Layer 9 of a small transformer language model trained on English Wikipedia (14 layers, counted from 0, width 128).
A neuron adds its activation times its output weights to the MLP's output. To switch it off is to set its activation to zero at one token and run the rest of the model.

Output weights of the MLP neurons that the questions are about. A number n stands for n times 0.001.
n12: 92 -195 -173 170 -168 225 -30 16 198 -170 -4 208 4 4 378 26 73 -36 39 -52 -110 -13 196 212 268 148 168 -95 -9 55 194 335 -146 149 45 218 -91 24 196 -12 -159 47 -26 158 4 0 34 121 -44 -114 64 -252 351 88 124 170 73 -177 5 -49 -29 319 148 -21 -38 -192 -113 252 90 -128 -13 277 -68 0 82 -122 -93 -76 73 16 98 47 -61 -55 -16 196 105 148 58 22 109 5 37 145 -201 196 127 127 101 0 354 235 93 -136 57 96 260 84 -177 13 -8 -30 -42 -153 -58 -105 249 -101 30 -102 -40 243 40 -90 -130 -197 -95 -114
n58: 163 125 -157 -149 -58 199 29 -8 -110 322 109 -90 -38 -127 214 -30 -66 179 25 -123 -298 -62 50 150 44 -246 -159 363 -233 -172 64 128 117 -21 -72 -142 -206 -16 -134 -71 103 49 46 12 136 74 -41 232 30 182 -162 182 0 -155 -47 91 96 139 -63 -35 -88 -29 -115 -229 153 -245 -102 20 -100 -4 -144 -78 70 84 -308 111 -205 -163 37 -115 -37 166 110 79 46 -29 -48 262 -152 34 323 -9 -133 -88 -8 178 64 55 -189 158 86 -224 -67 -23 -65 -49 -18 -104 189 -74 -262 70 179 37 -148 -13 -144 220 -96 -42 -63 -4 -70 -167 -24 -173 178 -49
n83: 97 52 -49 -216 161 23 -66 122 -60 -135 -135 195 91 -105 -263 17 -83 -145 -58 -220 -157 -16 38 13 70 54 -56 83 -26 -198 8 219 -223 286 -142 31 -112 122 12 178 5 -174 -4 69 -175 -91 91 284 17 320 -49 8 -140 15 -297 214 123 222 209 66 196 244 25 -107 -151 -69 -58 -59 0 -162 -172 40 -207 4 108 90 -113 97 82 -68 216 74 -92 37 79 -69 338 -34 68 127 15 -49 40 -24 100 -188 -126 393 150 36 -85 69 -69 -118 -82 132 113 -111 -173 -16 -32 -195 124 -150 -137 168 -53 -62 -78 16 -124 51 42 136 -253 -4 -167 262
n117: 70 155 39 146 83 -27 -108 126 19 194 -6 145 -154 -196 -264 74 -214 100 -238 -21 153 -29 15 -71 -31 -131 -105 -66 83 -161 54 -33 23 -52 53 49 129 -85 -136 141 81 -19 -97 -65 66 121 -29 64 23 -68 33 80 -6 -100 -135 15 0 -21 -117 148 -140 62 -170 3 43 16 172 -82 -46 -198 -17 -3 -223 90 -76 -130 43 64 -150 -66 -91 49 76 10 12 19 197 24 119 155 -92 125 73 139 -60 70 17 23 -180 -203 -80 -155 -21 167 -199 -51 126 28 82 -141 -39 10 -156 32 255 -144 167 -25 -133 -68 135 -61 43 -82 12 -129 64 74
n128: -17 -174 4 -36 -181 67 237 -27 -120 -77 16 172 8 116 -132 67 -133 -49 29 36 167 113 -186 8 -170 -68 0 229 125 -44 121 55 -123 215 -47 -15 -21 -8 198 103 -137 -20 -85 49 83 94 40 -60 121 -62 28 4 79 -76 -29 -150 -126 157 -93 -31 151 12 87 172 305 -166 78 172 36 182 98 16 -269 22 25 -35 162 -44 73 -278 24 -301 174 -20 -243 -89 42 26 190 -55 77 107 -142 12 -166 83 -138 -112 112 -246 187 476 172 98 -99 123 13 128 -37 -128 -52 145 71 -89 -292 79 -40 -77 215 190 88 97 110 196 -66 198 -219 -271
n154: -95 111 -128 71 -229 -105 -149 199 29 -115 155 26 55 37 -151 -121 -121 -28 141 130 -279 29 118 309 12 36 -4 49 -286 -141 148 201 -200 135 192 -120 -56 110 119 -57 176 -58 265 168 60 24 -22 144 56 72 -359 -204 -153 16 127 220 114 -160 41 -60 -65 298 237 -12 87 -29 -9 134 -228 -144 -173 -29 111 109 -154 185 56 8 240 129 -84 13 -258 -201 -89 -88 -60 9 207 236 -216 -116 -8 29 73 275 91 -99 33 140 87 -116 91 -126 -319 223 -158 -5 43 -29 83 -284 -29 13 70 -26 104 -28 63 -135 -147 22 -59 -51 196 0 51 95
n174: -104 306 100 105 -45 -62 76 36 -108 -123 -37 30 -170 245 -164 13 9 -20 60 194 24 130 16 -43 -128 -276 189 45 62 -116 256 19 127 -176 89 191 13 -102 -209 -65 -123 -191 -42 -100 146 -274 172 181 -121 -112 59 -44 -132 75 -257 108 386 -11 105 -183 -93 -80 90 20 192 117 116 -118 -34 85 128 -54 235 -27 47 -72 96 198 -218 8 226 -50 129 -50 -66 197 -119 22 232 13 -366 -37 289 -207 94 69 -17 47 -42 -4 -36 44 -36 82 131 25 -84 -69 -250 -182 -108 -162 49 -21 -408 -17 -133 52 38 -193 24 142 -189 -63 84 -15 78 -4
n196: 115 -226 51 176 -128 -139 152 129 93 -203 171 147 -113 106 86 -13 -114 64 17 99 -255 -21 -4 31 -53 -85 -4 276 77 34 -133 103 -87 168 -416 -289 -297 84 -126 -54 -39 -136 -155 129 31 -76 38 -4 -159 -49 91 -163 -114 8 121 78 284 -144 23 -12 -21 124 -290 -129 -32 -26 -48 58 -120 -175 68 -8 -54 -56 -26 225 -216 -140 -125 -191 -167 39 -163 81 -71 -202 167 -68 94 241 -244 24 58 179 -22 171 -13 9 196 357 -36 -9 -203 -52 -86 76 -38 108 -65 -149 93 145 59 209 130 278 238 257 -60 -73 37 -156 -12 52 225 -109 -156 55
n208: -287 -144 -117 -233 109 -49 -4 154 -8 8 4 -204 -50 -65 264 160 -122 23 -104 -212 -134 8 -27 -182 20 -119 -193 76 39 36 97 -65 215 78 -28 27 -54 96 -32 137 9 118 -20 78 126 -57 15 20 -97 -251 91 8 16 -88 -294 148 328 -48 -76 175 -110 143 -88 -111 139 -242 -67 36 156 189 -69 190 147 -257 -150 -207 55 69 29 -99 184 115 -323 -53 151 -111 148 202 34 123 109 -72 64 28 -55 -126 -169 -92 126 281 135 -143 0 -96 -18 -108 59 116 -25 69 170 -20 28 29 -129 -122 329 -113 -33 156 -78 208 -39 -33 23 56 -409 28
n242: 179 37 39 -76 -172 184 -111 233 -4 -132 189 4 73 163 -103 -174 90 48 -116 33 138 4 -75 26 -214 -87 224 -8 108 96 171 0 -94 250 -115 -76 -47 230 -103 12 144 -176 110 4 -138 -304 94 137 78 -81 -47 141 -62 -16 -62 80 68 256 102 -48 -8 93 -117 131 -6 376 224 -33 55 240 13 96 0 211 99 105 254 4 72 -125 -202 68 -169 -156 -148 8 -77 22 -66 308 -393 0 111 -98 22 -225 235 -169 88 153 143 85 220 63 -19 54 -37 23 -124 21 180 101 -244 51 -142 -44 306 -161 123 -241 -40 113 8 55 -12 -54 83 -108
n340: -23 -112 -181 -155 12 -21 -307 -129 -113 -193 29 -257 19 -70 -278 -72 91 170 -109 12 -117 11 -21 88 -64 -178 -171 40 -79 -70 42 -72 67 -78 -14 -158 154 -115 11 -30 -88 -29 -37 96 201 3 20 -29 -42 -60 108 67 -15 -153 193 21 160 -57 -81 63 103 -30 -27 61 0 22 125 7 19 -83 -27 11 90 -27 185 -14 314 -33 186 -165 -33 -15 45 11 -72 100 62 -327 352 -192 -105 73 40 -65 45 178 65 182 -70 -58 73 180 -10 -111 -111 -131 -213 73 -79 -33 161 -118 43 11 264 11 -95 281 -178 -52 112 86 -178 -127 226 -111 -79 102
n354: -100 -53 -104 71 -408 257 -4 -65 41 12 73 -252 4 -150 333 -164 206 -102 9 -143 218 92 201 -9 128 0 -58 -176 241 -174 304 38 -140 13 12 203 -30 295 12 23 -71 -108 198 176 -86 169 -112 -190 -13 -12 72 136 -37 -260 179 44 -130 198 -83 36 169 42 -361 -53 -19 -122 34 191 156 -32 88 33 151 -16 -303 44 72 182 59 -51 84 -25 -95 71 27 21 -196 49 -123 87 -88 -102 -179 179 245 -34 74 47 117 177 -91 -31 -95 86 -61 33 -60 160 21 -100 108 50 275 230 -167 -9 -29 -251 -93 143 44 161 -32 -68 -136 4 -125 -4
n413: -9 98 108 -117 -36 -232 -156 48 222 126 -20 95 -253 45 -40 4 -53 -254 106 -129 96 -50 -109 -250 -60 -16 21 158 -18 25 -69 -181 -228 -63 -85 71 119 -293 175 -15 142 203 -50 -192 158 0 -283 -70 254 -80 46 8 65 -133 -122 -4 -54 -159 -27 20 -120 21 -43 -129 -80 54 30 12 -117 380 141 99 181 177 -55 20 91 202 -113 -23 117 -92 60 -71 8 -75 -275 158 -65 234 71 350 -24 -206 -60 77 95 141 -269 82 -47 106 43 -4 251 45 -60 -123 -46 -219 231 157 98 66 -192 -176 203 -309 13 -117 -134 85 -31 -261 -119 125 -113 41
n478: -232 -63 60 306 272 -152 52 150 -111 4 214 94 -218 180 -36 -4 -51 -146 119 -38 83 -358 -137 161 91 -24 -17 -122 92 26 -54 167 -305 -9 -63 66 83 259 -67 235 -15 343 307 95 -186 117 -46 165 -156 -215 -56 78 -4 -32 -58 8 -156 86 340 4 -199 17 164 -21 0 -281 189 -21 17 -42 132 175 109 124 -31 -124 4 13 -48 -148 26 117 234 9 -36 117 -106 163 122 -108 -12 -143 105 235 -137 -71 94 49 -56 169 318 -14 57 32 120 80 201 -52 192 205 -68 240 -93 -17 -109 49 -214 74 277 182 69 23 -122 61 58 31 226 4
n482: -21 262 221 -41 74 68 49 75 -60 104 28 139 173 -133 -56 205 91 -202 -95 -117 -59 -191 152 -25 -19 107 172 115 52 -298 -139 -125 -82 167 110 205 33 95 -68 188 74 295 -171 -37 154 -15 4 -136 143 214 -119 -43 -48 11 -4 -74 37 -4 -40 0 -55 -37 246 47 270 -57 66 -114 216 -375 -30 72 344 124 145 39 35 -44 0 -4 175 -204 -113 292 -71 171 -37 47 145 38 -100 -112 -43 -43 117 -108 -21 -217 -12 -191 4 -99 65 -149 59 439 -149 -75 -74 -48 141 93 104 -134 188 84 69 42 33 73 100 112 -11 189 167 -41 -201 128
n511: 245 -75 230 99 -225 -138 151 15 201 -91 52 91 -70 -80 0 8 73 -68 -43 211 -188 23 176 111 -73 40 34 -34 -33 91 -183 -61 23 192 -230 193 -121 18 333 -21 22 8 35 -253 63 -132 133 139 107 -70 -143 -66 83 212 -212 22 196 -10 67 -18 -353 -31 204 -182 266 92 184 22 35 0 -40 -53 109 0 47 -88 -55 -128 115 -124 -15 112 -137 84 -131 -35 268 32 120 175 -7 -80 149 -182 -318 -90 71 134 46 -83 -101 154 -174 111 274 139 72 -46 -171 46 178 -8 -11 -46 141 -43 61 15 31 88 65 58 29 151 -7 94 46 0

Each question names a token from some text and the token that comes next. It shows the activations a of the neurons there, in the order above. A number n stands for n times 0.0083.

Then comes g, the gradient of the next token's log-probability with respect to the MLP's output, scaled to length 1. A neuron's effect is roughly proportional to its activation times (output weights . g). A number n stands for n times 0.00079.

"lab", then "our"
a: -2 -2 -5 -13 0 -13 0 -3 49 -13 -20 -1 -4 -5 -5 242
g: -254 -38 11 -158 121 -68 160 152 -40 19 -70 92 -86 194 -140 -5 -63 -312 89 89 -135 178 -320 34 -63 48 -79 -164 -68 142 7 -159 -22 -49 22 -79 -22 -89 -152 -150 185 -56 -12 42 -76 89 -134 -48 -84 18 -70 33 -19 24 -36 -14 -121 164 -25 212 122 -102 172 -192 -97 -48 63 132 72 -86 140 91 198 112 -94 138 -144 15 -147 97 -74 87 -59 110 68 -39 -60 14 -124 -72 6 -63 -14 -61 -70 57 153 0 -88 -9 -87 89 -45 77 -63 137 62 -91 -70 25 -23 106 97 -108 57 -59 222 -83 318 155 24 162 190 18 46 -98 28 -13
Which neuron, switched off, raises the next token's probability most? n511

"so ", then "that "
a: -11 192 -1 -16 4 147 8 -16 -13 -7 -2 -20 -18 -16 -11 -16
g: -47 30 -77 96 -88 -25 -18 -71 104 -100 31 -80 1 -197 89 38 66 -156 212 199 261 97 130 110 90 48 107 74 -57 -3 40 66 -53 76 30 246 85 -47 188 225 -126 148 -34 20 24 29 51 -2 -9 42 306 173 195 39 -50 -82 -149 80 17 -13 -28 20 -21 186 -53 156 71 -173 -128 -14 -33 121 139 -111 57 -83 -182 -98 105 -70 -171 115 175 -110 28 18 -58 -123 -99 0 5 17 -147 112 -206 -6 -124 250 210 -28 29 -161 116 -10 44 154 -77 7 -54 -118 36 34 -21 -8 -69 -36 -150 -145 243 -234 121 -34 19 -3 -14 -63 42 46
Which neuron, switched off, raises the next token's probability most? n58

"by ", then "Arch"
a: -4 -19 0 54 -20 148 223 -20 -8 -2 7 2 -20 -18 -3 -20
g: -52 -234 -23 -103 235 29 161 -182 11 27 -125 -51 -11 -31 -114 -123 -60 80 -94 -19 -279 -42 179 -44 166 -30 57 8 110 -82 33 103 -75 50 65 -122 -69 -230 141 176 80 -27 172 53 -169 93 213 74 65 -28 -10 -74 -38 -45 -102 8 120 -137 -8 189 90 -29 236 79 24 -146 95 47 75 -119 -133 160 3 -106 -141 -161 12 259 -114 158 89 -59 77 -15 -78 -38 -82 -87 52 319 83 -45 -71 290 150 67 98 -95 -42 -154 -104 75 -117 -46 33 85 -77 51 -64 -2 80 -38 14 -27 -66 134 149 -119 16 -33 72 65 -169 107 46 38 -17 -28
Which neuron, switched off, lowers the next token's probability most? n154

"be ", then "in "
a: -8 -1 0 8 58 -20 0 -1 -13 -1 -7 -1 -6 106 -3 -2
g: 19 100 127 -154 -92 -62 -69 40 7 -72 13 -36 131 87 73 22 -205 -83 72 -88 73 47 66 164 -30 -87 147 -1 -172 -23 -114 -88 170 158 -109 50 225 199 -51 -100 260 92 18 17 99 -107 106 56 -187 118 4 -63 -200 171 107 176 69 -90 -19 -2 -130 -77 -90 -118 -6 116 -81 7 80 136 -91 164 38 60 148 -35 44 -68 -63 4 71 231 107 39 -152 -102 57 -110 206 -79 -203 348 80 141 68 -37 -100 55 142 -87 -48 -15 -74 -15 -112 -134 -100 91 -60 8 41 -88 -49 -60 123 156 95 -109 175 -5 -113 -128 88 -12 -180 116 -15 -186
Which neuron, switched off, raises the next token's probability most? n478

"up", then "er"
a: 0 0 -20 252 -9 0 -11 0 230 0 -3 0 -7 0 -6 -15
g: -213 -108 -19 -27 -260 -28 -47 -36 -44 18 -19 -203 137 -117 -205 159 93 155 0 -9 -8 -7 -54 -25 -216 -188 26 -181 50 41 163 201 -26 71 -144 13 -9 90 -43 56 -3 128 16 41 -29 42 168 -248 175 -32 -117 91 182 13 281 -133 -119 220 -65 13 -175 87 -15 -104 69 100 50 -23 170 -186 -89 80 107 -142 -74 -31 31 -185 65 6 125 -138 -81 -45 54 22 4 61 28 114 89 113 241 -124 -16 -27 154 -121 -19 5 26 -173 -42 -18 -28 -35 107 58 200 -112 -100 69 -113 109 7 92 28 190 110 -33 -93 19 -233 100 -41 -4 -17 -87
Which two neurons, each switched off alone, lower its probability most, in order? n208, n117

"201", then "3 "
a: 133 -17 -4 -20 0 -4 -14 0 19 -12 -15 -19 45 175 -10 -17
g: 84 36 -99 43 384 -336 -211 -46 -43 -174 136 91 180 -39 70 -55 45 -93 -50 172 -2 46 276 160 -54 204 138 -193 16 27 24 51 -185 -4 0 11 -20 85 19 -206 -109 30 28 -60 -113 -92 -15 -148 -150 -58 -39 70 101 -131 -17 20 45 -145 -7 -47 46 97 60 69 -53 -27 19 -61 23 -8 75 44 101 135 161 45 34 1 215 -24 143 2 282 129 -145 -139 91 81 -3 -18 5 -170 38 37 -40 11 77 -46 -221 24 149 -24 66 127 -7 -93 -144 -53 -41 126 47 81 -11 -6 30 -77 66 -182 -2 138 -70 235 -86 -152 -6 -59 -142 96
Which two neurons, each switched off alone, lower its probability most, in order? n478, n12

"\n\n", then "==="
a: -20 -4 0 46 -20 -16 308 -9 15 -17 -19 -5 -2 -3 472 216
g: -189 2 30 -182 -27 -31 81 143 -72 -80 30 -88 14 227 -26 -76 189 24 27 74 81 64 2 13 -59 31 67 -172 -33 -292 -61 201 65 -164 97 -162 92 142 60 48 23 42 -32 -112 -30 -112 150 -101 -134 -263 -179 -31 -215 -6 -149 91 -17 89 116 68 55 -65 -85 25 17 32 20 -106 194 -129 90 -103 4 -5 104 29 79 16 -75 -1 299 21 -9 -26 27 12 125 -278 -96 -155 -77 257 -178 -99 93 102 -1 56 12 31 46 -124 -221 72 -128 70 4 50 -91 204 -112 247 37 107 -21 166 64 -38 -80 92 -95 66 -58 20 -92 101 105 107
Which neuron, switched off, lowers the next token's probability most? n174

"Ay", then "ers"
a: -2 -1 -9 -5 0 -8 -3 0 -6 -10 -10 -12 0 0 -10 177
g: -214 -78 -40 12 15 -168 -105 -262 -145 -9 -187 -123 139 125 -25 -51 157 -71 251 10 69 118 -38 -76 23 90 31 -156 -96 -73 -52 -37 -52 -94 -76 32 30 -113 17 101 24 48 -19 22 -8 -3 -33 -100 152 -1 -109 56 213 61 68 -144 -18 68 -6 27 -102 70 77 -146 10 -3 154 -250 126 -158 -230 172 5 169 39 1 -103 23 145 172 267 -21 -80 -13 -145 -36 20 272 -49 -26 -2 -33 171 -141 56 -166 18 -30 -25 4 -219 -77 -29 18 59 -160 80 158 87 -250 126 228 -6 56 4 -55 26 -91 -126 -10 -43 166 17 -107 -15 205 109 11
Which neuron, switched off, lowers the next token's probability most? n511

"the ", then "Di"
a: -2 -13 0 352 -6 -9 18 -19 0 -12 -16 369 -11 -14 -1 -20
g: -240 -222 6 -81 2 -9 126 216 146 80 38 -176 -123 29 244 -24 -98 -28 -15 -129 -109 -60 78 214 52 40 156 86 -44 -24 45 134 -243 8 -230 -17 -16 -3 -147 140 -42 -123 219 99 -6 23 161 58 -55 122 -14 -33 -169 70 22 17 31 -152 59 272 -68 40 26 34 12 -196 38 71 39 -86 10 35 231 -38 135 14 -11 70 29 -38 45 109 59 -9 38 328 -219 -52 -7 -80 9 -4 -8 178 -138 -18 91 -109 -46 -135 -236 135 -51 75 -24 181 -59 -98 104 2 -28 86 171 -195 130 42 -18 129 41 -45 31 -15 -107 -33 -17 45 -49 -177
Which neuron, switched off, lowers the next token's probability most? n354

"of ", then "Hur"
a: -8 -6 -2 194 -14 -9 -12 -8 -5 214 12 59 -20 -17 -15 -3
g: 78 -176 -135 -12 -98 -107 -142 104 49 -66 3 66 83 93 25 76 -65 -19 -32 27 -104 -94 6 -40 -56 208 -28 -259 -122 53 -156 16 135 -17 -35 -61 -70 -29 -132 -158 107 -59 -194 -237 76 -112 -34 39 -210 21 -96 -34 -73 26 197 152 90 -95 -176 195 179 13 -69 -50 -88 -180 -183 75 -7 -95 110 -128 62 225 166 -27 -25 80 54 -76 111 17 45 99 4 -73 -18 -110 247 -110 -103 24 -24 116 166 109 -89 -55 151 -33 -55 161 56 46 -155 22 125 9 -51 -304 -242 36 -3 72 -65 -13 153 272 12 69 20 176 -17 31 -47 -94 -36 102
Which neuron, switched off, raises the next token's probability most? n242

"in ", then "a "
a: -2 -5 -19 -20 43 -15 -10 -11 -4 52 286 8 -18 0 -3 3
g: 108 31 -52 -318 -183 -49 -134 -201 -149 59 61 136 -140 -76 -160 -50 -45 115 3 -88 182 15 122 -9 -64 -26 -45 197 36 -68 167 -125 -44 -250 -196 56 -94 87 -10 -99 -85 86 158 -53 120 72 98 13 54 151 41 -80 -36 6 124 -75 -21 -105 -111 10 20 -78 -127 -78 -29 -83 -168 -88 -77 78 -78 45 61 28 -9 -113 152 248 79 -171 87 86 155 77 -123 -108 132 -36 -110 -152 101 138 -132 50 23 -99 55 18 -64 270 68 55 35 17 -140 -136 190 -73 -222 -94 189 -8 -59 108 100 176 161 37 58 27 108 -40 116 -104 -38 -183 15 -53
Which neuron, switched off, lowers the next token's probability most? n340

"\n", then "Record "
a: -15 -14 -13 128 36 -8 37 -19 -20 -7 5 32 32 0 234 21
g: -29 -95 -6 113 -25 38 101 14 60 60 -76 56 60 -74 -137 -10 -107 -41 186 -21 140 78 51 99 25 -118 -81 -66 297 10 53 -82 7 12 37 232 -233 97 102 -85 104 175 -73 4 -21 104 -159 -16 -87 78 -161 -51 216 2 19 26 -96 -70 -204 -89 -32 -4 74 184 22 -207 2 158 -7 -45 71 51 -9 -248 -40 140 -130 -160 170 63 -19 -48 -97 79 295 -58 -72 145 60 -86 93 -64 186 34 85 -58 138 47 -54 -377 -63 28 -89 -80 58 168 -79 -101 154 49 142 -147 -114 -66 2 28 -144 -74 -119 -53 156 97 -43 -27 106 -48 -83 197
Which neuron, switched off, lowers the next token's probability most? n482

"Church ", then "as "
a: -3 -7 -18 164 -16 -1 -2 -7 -20 -13 -20 0 36 -16 0 -15
g: 258 216 -16 64 50 -26 -227 167 -245 156 -9 115 -13 46 -19 -61 -54 89 10 -22 -50 -15 29 126 -14 131 -66 63 -249 -287 -67 83 -67 27 -155 11 86 -58 -48 -100 -175 -27 -197 21 -53 -20 199 11 68 -29 -32 -26 -115 -3 81 -50 -64 -79 -9 28 -109 88 72 74 -15 -86 -191 -23 81 -47 -49 178 -63 228 120 -107 -11 -80 31 -38 64 3 197 -197 -111 28 -105 -147 -45 -114 -104 -66 85 -86 60 -87 207 70 69 -218 59 215 -94 -96 68 -16 146 -42 -297 28 33 -35 -191 -175 -22 65 4 51 73 -169 95 95 -140 -184 53 -113 -59 -34
Which neuron, switched off, lowers the next token's probability most? n117

"s", then ", "
a: 0 0 -11 81 -2 -2 -7 -3 192 -1 -16 -18 -4 0 -3 -18
g: -1 -125 188 -259 -52 34 92 -173 73 38 59 -45 172 111 78 136 23 96 -51 -67 -2 72 -95 87 -171 118 -24 197 145 12 -17 -101 -51 -21 146 -160 -34 120 -15 -41 -32 117 -18 95 56 -66 54 17 -46 -161 36 -144 -133 -110 -55 186 -11 -132 -16 -154 -102 -66 -11 -72 -14 80 -125 56 186 210 -146 -54 -4 161 46 286 -41 105 277 106 -6 90 -148 123 116 140 55 161 -121 -51 57 38 223 8 -3 23 117 19 240 52 -123 -200 213 -131 -120 -61 -147 72 42 3 -50 35 -25 32 89 -85 109 67 110 178 -215 -12 -143 -39 109 -55 -69 50
Which neuron, switched off, lowers the next token's probability most? n208

"3 ", then "| "
a: 171 6 -1 167 -7 -17 0 0 -11 -3 18 -11 2 -10 -2 0
g: 299 -61 268 -138 -46 -31 53 -273 47 102 111 137 77 -61 -18 35 -87 14 -88 -15 88 106 -293 91 17 90 -29 177 75 -159 -114 -151 -30 -90 114 -274 -90 22 -84 -20 0 -19 -8 -43 27 56 55 145 61 -103 84 -65 -5 -149 50 -52 -51 -58 -17 -7 84 4 -92 -91 17 59 -75 -9 -161 5 115 87 -6 -54 -34 -20 95 10 302 191 -269 -8 -93 -35 171 178 18 -4 50 231 136 -180 -54 54 -195 -20 134 8 144 -103 -16 -27 105 62 93 -65 -229 94 61 -156 -67 115 -11 35 18 -268 -95 -76 -22 67 -117 34 -8 -60 -45 -136 47 -87
Which neuron, switched off, raises the next token's probability most? n12

"and ", then "In"
a: 308 -1 -5 301 238 -20 3 -6 -6 -20 -15 -2 -3 -20 0 0
g: -122 16 -78 -86 -110 -62 308 -112 215 99 -146 12 2 -92 123 3 45 -54 92 39 113 -89 137 -91 75 -15 135 70 172 -38 101 26 -3 78 -114 25 -120 11 -37 -19 -96 -3 -165 -55 -38 -41 58 -159 -244 174 -84 -28 37 11 41 -36 -78 2 -81 139 -38 126 -62 91 54 47 -172 160 53 -24 67 110 191 -113 5 -83 -44 -188 -88 45 79 174 52 127 37 372 16 -165 -163 41 122 -24 23 -102 195 -139 102 76 -126 -67 85 -95 -99 -32 79 312 65 110 244 -108 19 -150 76 62 84 27 176 -4 92 122 127 132 -147 32 -97 79 -5 -83
Which neuron, switched off, lowers the next token's probability most? n12

"y ", then "O"
a: -12 0 0 460 -3 -1 -16 0 -20 0 3 26 -13 0 -1 0
g: 18 -102 -35 -142 2 -95 97 -76 45 353 -25 111 -73 78 16 45 -13 -33 -47 -10 -52 113 40 -161 162 137 -1 -25 -21 110 -81 -42 -165 -145 -17 -35 -37 -128 -67 190 111 50 115 -146 165 75 4 5 87 -23 -217 39 252 64 -52 8 -243 3 84 189 -40 203 -112 -9 67 -35 -79 141 -134 -145 115 -231 -17 -32 -161 125 4 -6 -75 -33 86 -19 -45 130 -8 71 151 71 -88 -56 -48 -42 31 -102 -206 15 -63 -115 108 182 -239 -76 -79 19 -41 -52 37 -61 23 -53 117 119 -230 -3 139 -132 -176 -6 -192 199 -3 -224 32 -31 -155 190 -39 75
Which neuron, switched off, lowers the next token's probability most? n117

". ", then "He "
a: -12 -5 -8 -17 107 -20 268 185 -15 -4 -14 -13 -16 -12 430 72
g: -115 69 5 -210 66 -278 62 -42 -58 -111 -44 -98 23 79 -206 235 54 129 -17 -36 -11 -130 -16 -90 -72 129 -170 92 -31 -89 108 -77 -53 -9 -70 -40 128 50 15 -67 89 -75 -112 60 -48 -31 -113 25 271 -95 184 92 -44 -92 -124 -6 144 13 137 -226 34 162 -130 220 -104 251 -87 -76 -20 90 111 78 -56 62 165 37 -25 169 0 72 93 6 -28 -109 -108 8 98 59 -159 -224 -164 60 39 -103 12 -16 193 8 -9 182 -26 17 61 31 70 10 125 26 -228 -178 25 -92 -70 -159 -137 -92 -46 144 38 -175 6 143 -151 -82 95 69 -177 -172
Which neuron, switched off, lowers the next token's probability most? n174

"Hall ", then "when "
a: -1 -2 -4 160 -1 0 0 -4 0 -3 45 -20 -20 -7 -5 -19
g: 67 82 -29 95 247 156 -29 213 -93 -64 -36 102 40 213 -73 -37 -6 112 -10 27 71 -125 23 84 59 108 -62 -29 43 -66 -96 -25 -61 100 5 -2 -15 53 26 -182 -9 -275 -98 -25 21 -216 25 -124 49 321 -52 -169 -78 -47 192 -5 0 126 -104 -9 154 -87 68 -102 -19 185 -137 -36 -32 71 40 24 -69 95 35 -42 21 -143 -14 -245 124 3 477 -197 111 179 -138 -132 7 -119 -205 -68 38 36 26 -114 -65 -141 58 -32 83 127 2 -70 30 54 29 -27 -180 168 -65 16 -79 39 55 193 98 62 -38 -103 -112 -81 6 66 -16 -105 38 42
Which neuron, switched off, raises the next token's probability most? n117

"with ", then "three "
a: 214 -20 -14 -20 -11 43 -20 59 -11 -20 182 188 -14 0 -17 -13
g: 199 237 55 -33 -111 -145 3 -21 11 -212 28 -36 56 -118 31 -95 -81 -41 -91 26 -112 -162 38 -67 -160 -85 113 -78 -13 221 176 220 -90 28 209 -17 -114 -69 148 -104 82 -35 -15 -101 72 -140 -78 -120 -281 91 130 119 17 -168 40 67 -31 -25 113 2 65 -173 18 149 -12 42 -38 208 82 117 68 89 -15 -16 134 -174 149 171 -83 -147 199 30 -78 -49 -130 -192 -6 6 -251 151 97 -24 -26 111 249 -59 -71 -4 27 -62 57 89 -9 129 -64 -165 86 -11 -127 -174 -112 29 -102 50 -85 -112 115 4 -16 -22 54 -18 -155 -81 -139 -87 72 168
Which neuron, switched off, lowers the next token's probability most? n354

", ", then "bur"
a: -20 173 -8 246 -14 -14 -11 -4 -20 -2 257 339 -12 0 -6 0
g: -16 65 -44 47 51 -28 67 -163 -62 115 38 90 53 408 33 -84 72 -8 -177 107 -7 -182 -276 -192 5 0 -39 -95 9 131 46 185 54 -61 141 1 -27 -79 113 17 17 38 195 -42 19 -142 -22 117 -60 -53 -18 22 154 -178 42 132 19 -18 9 80 242 -46 98 38 4 19 -15 153 -48 176 131 90 40 -196 -127 51 -39 95 -123 -118 135 94 -107 -97 26 4 133 87 84 -78 31 -121 69 167 -93 -137 82 -16 -34 -9 -56 76 37 105 -96 132 39 19 -39 -138 -93 134 38 35 181 -92 297 64 -117 188 7 298 16 -176 -166 -57 39 161
Which neuron, switched off, lowers the next token's probability most? n354

"-", then "fo"
a: -7 0 -20 -11 227 -2 -10 129 -11 -1 -9 0 230 65 0 -12
g: -157 3 -21 117 -5 -32 -62 -131 -61 -154 50 -10 17 -24 -106 72 -169 -62 151 -198 146 -8 -297 21 6 115 -56 -73 19 48 66 -10 120 -62 -38 -186 43 87 -81 58 258 -113 -18 -31 285 -29 -58 72 -155 -27 55 30 -170 35 -71 59 24 -86 21 87 189 -151 -108 15 12 -30 54 90 55 -170 -36 -111 -132 -211 24 69 34 20 -20 104 105 108 -194 -3 59 -63 -185 -174 75 -83 -7 85 142 250 193 8 -98 207 95 122 60 -236 -176 177 96 20 33 37 -101 245 -37 -105 44 -40 -191 -84 50 -116 -37 149 139 -84 37 90 5 111 -152 -41
Which neuron, switched off, raises the next token's probability most? n413

"bor", then "ough"
a: 0 -5 -1 173 -3 0 -3 -2 0 0 -1 -1 -13 0 -1 0
g: -136 -20 52 -96 -11 49 153 135 -311 107 -251 13 160 192 -53 18 3 -60 -135 -115 48 -111 -50 -42 129 -102 22 -98 -221 45 74 88 45 -16 106 271 -182 -11 43 -232 79 -144 61 -12 76 -115 -66 -42 -2 125 16 164 -8 149 -72 77 32 -21 -13 71 -18 74 36 -193 -23 76 -20 4 240 -31 26 -29 -76 106 55 60 5 -32 46 -3 214 247 139 82 -12 77 -160 -58 17 -10 107 -69 -1 -29 48 -69 86 -56 16 -276 -79 -113 -29 57 -120 -10 -10 78 315 -131 171 127 51 -1 55 -179 114 -139 -12 -231 -100 124 -85 53 -129 124 -14 75
Which neuron, switched off, lowers the next token's probability most? n117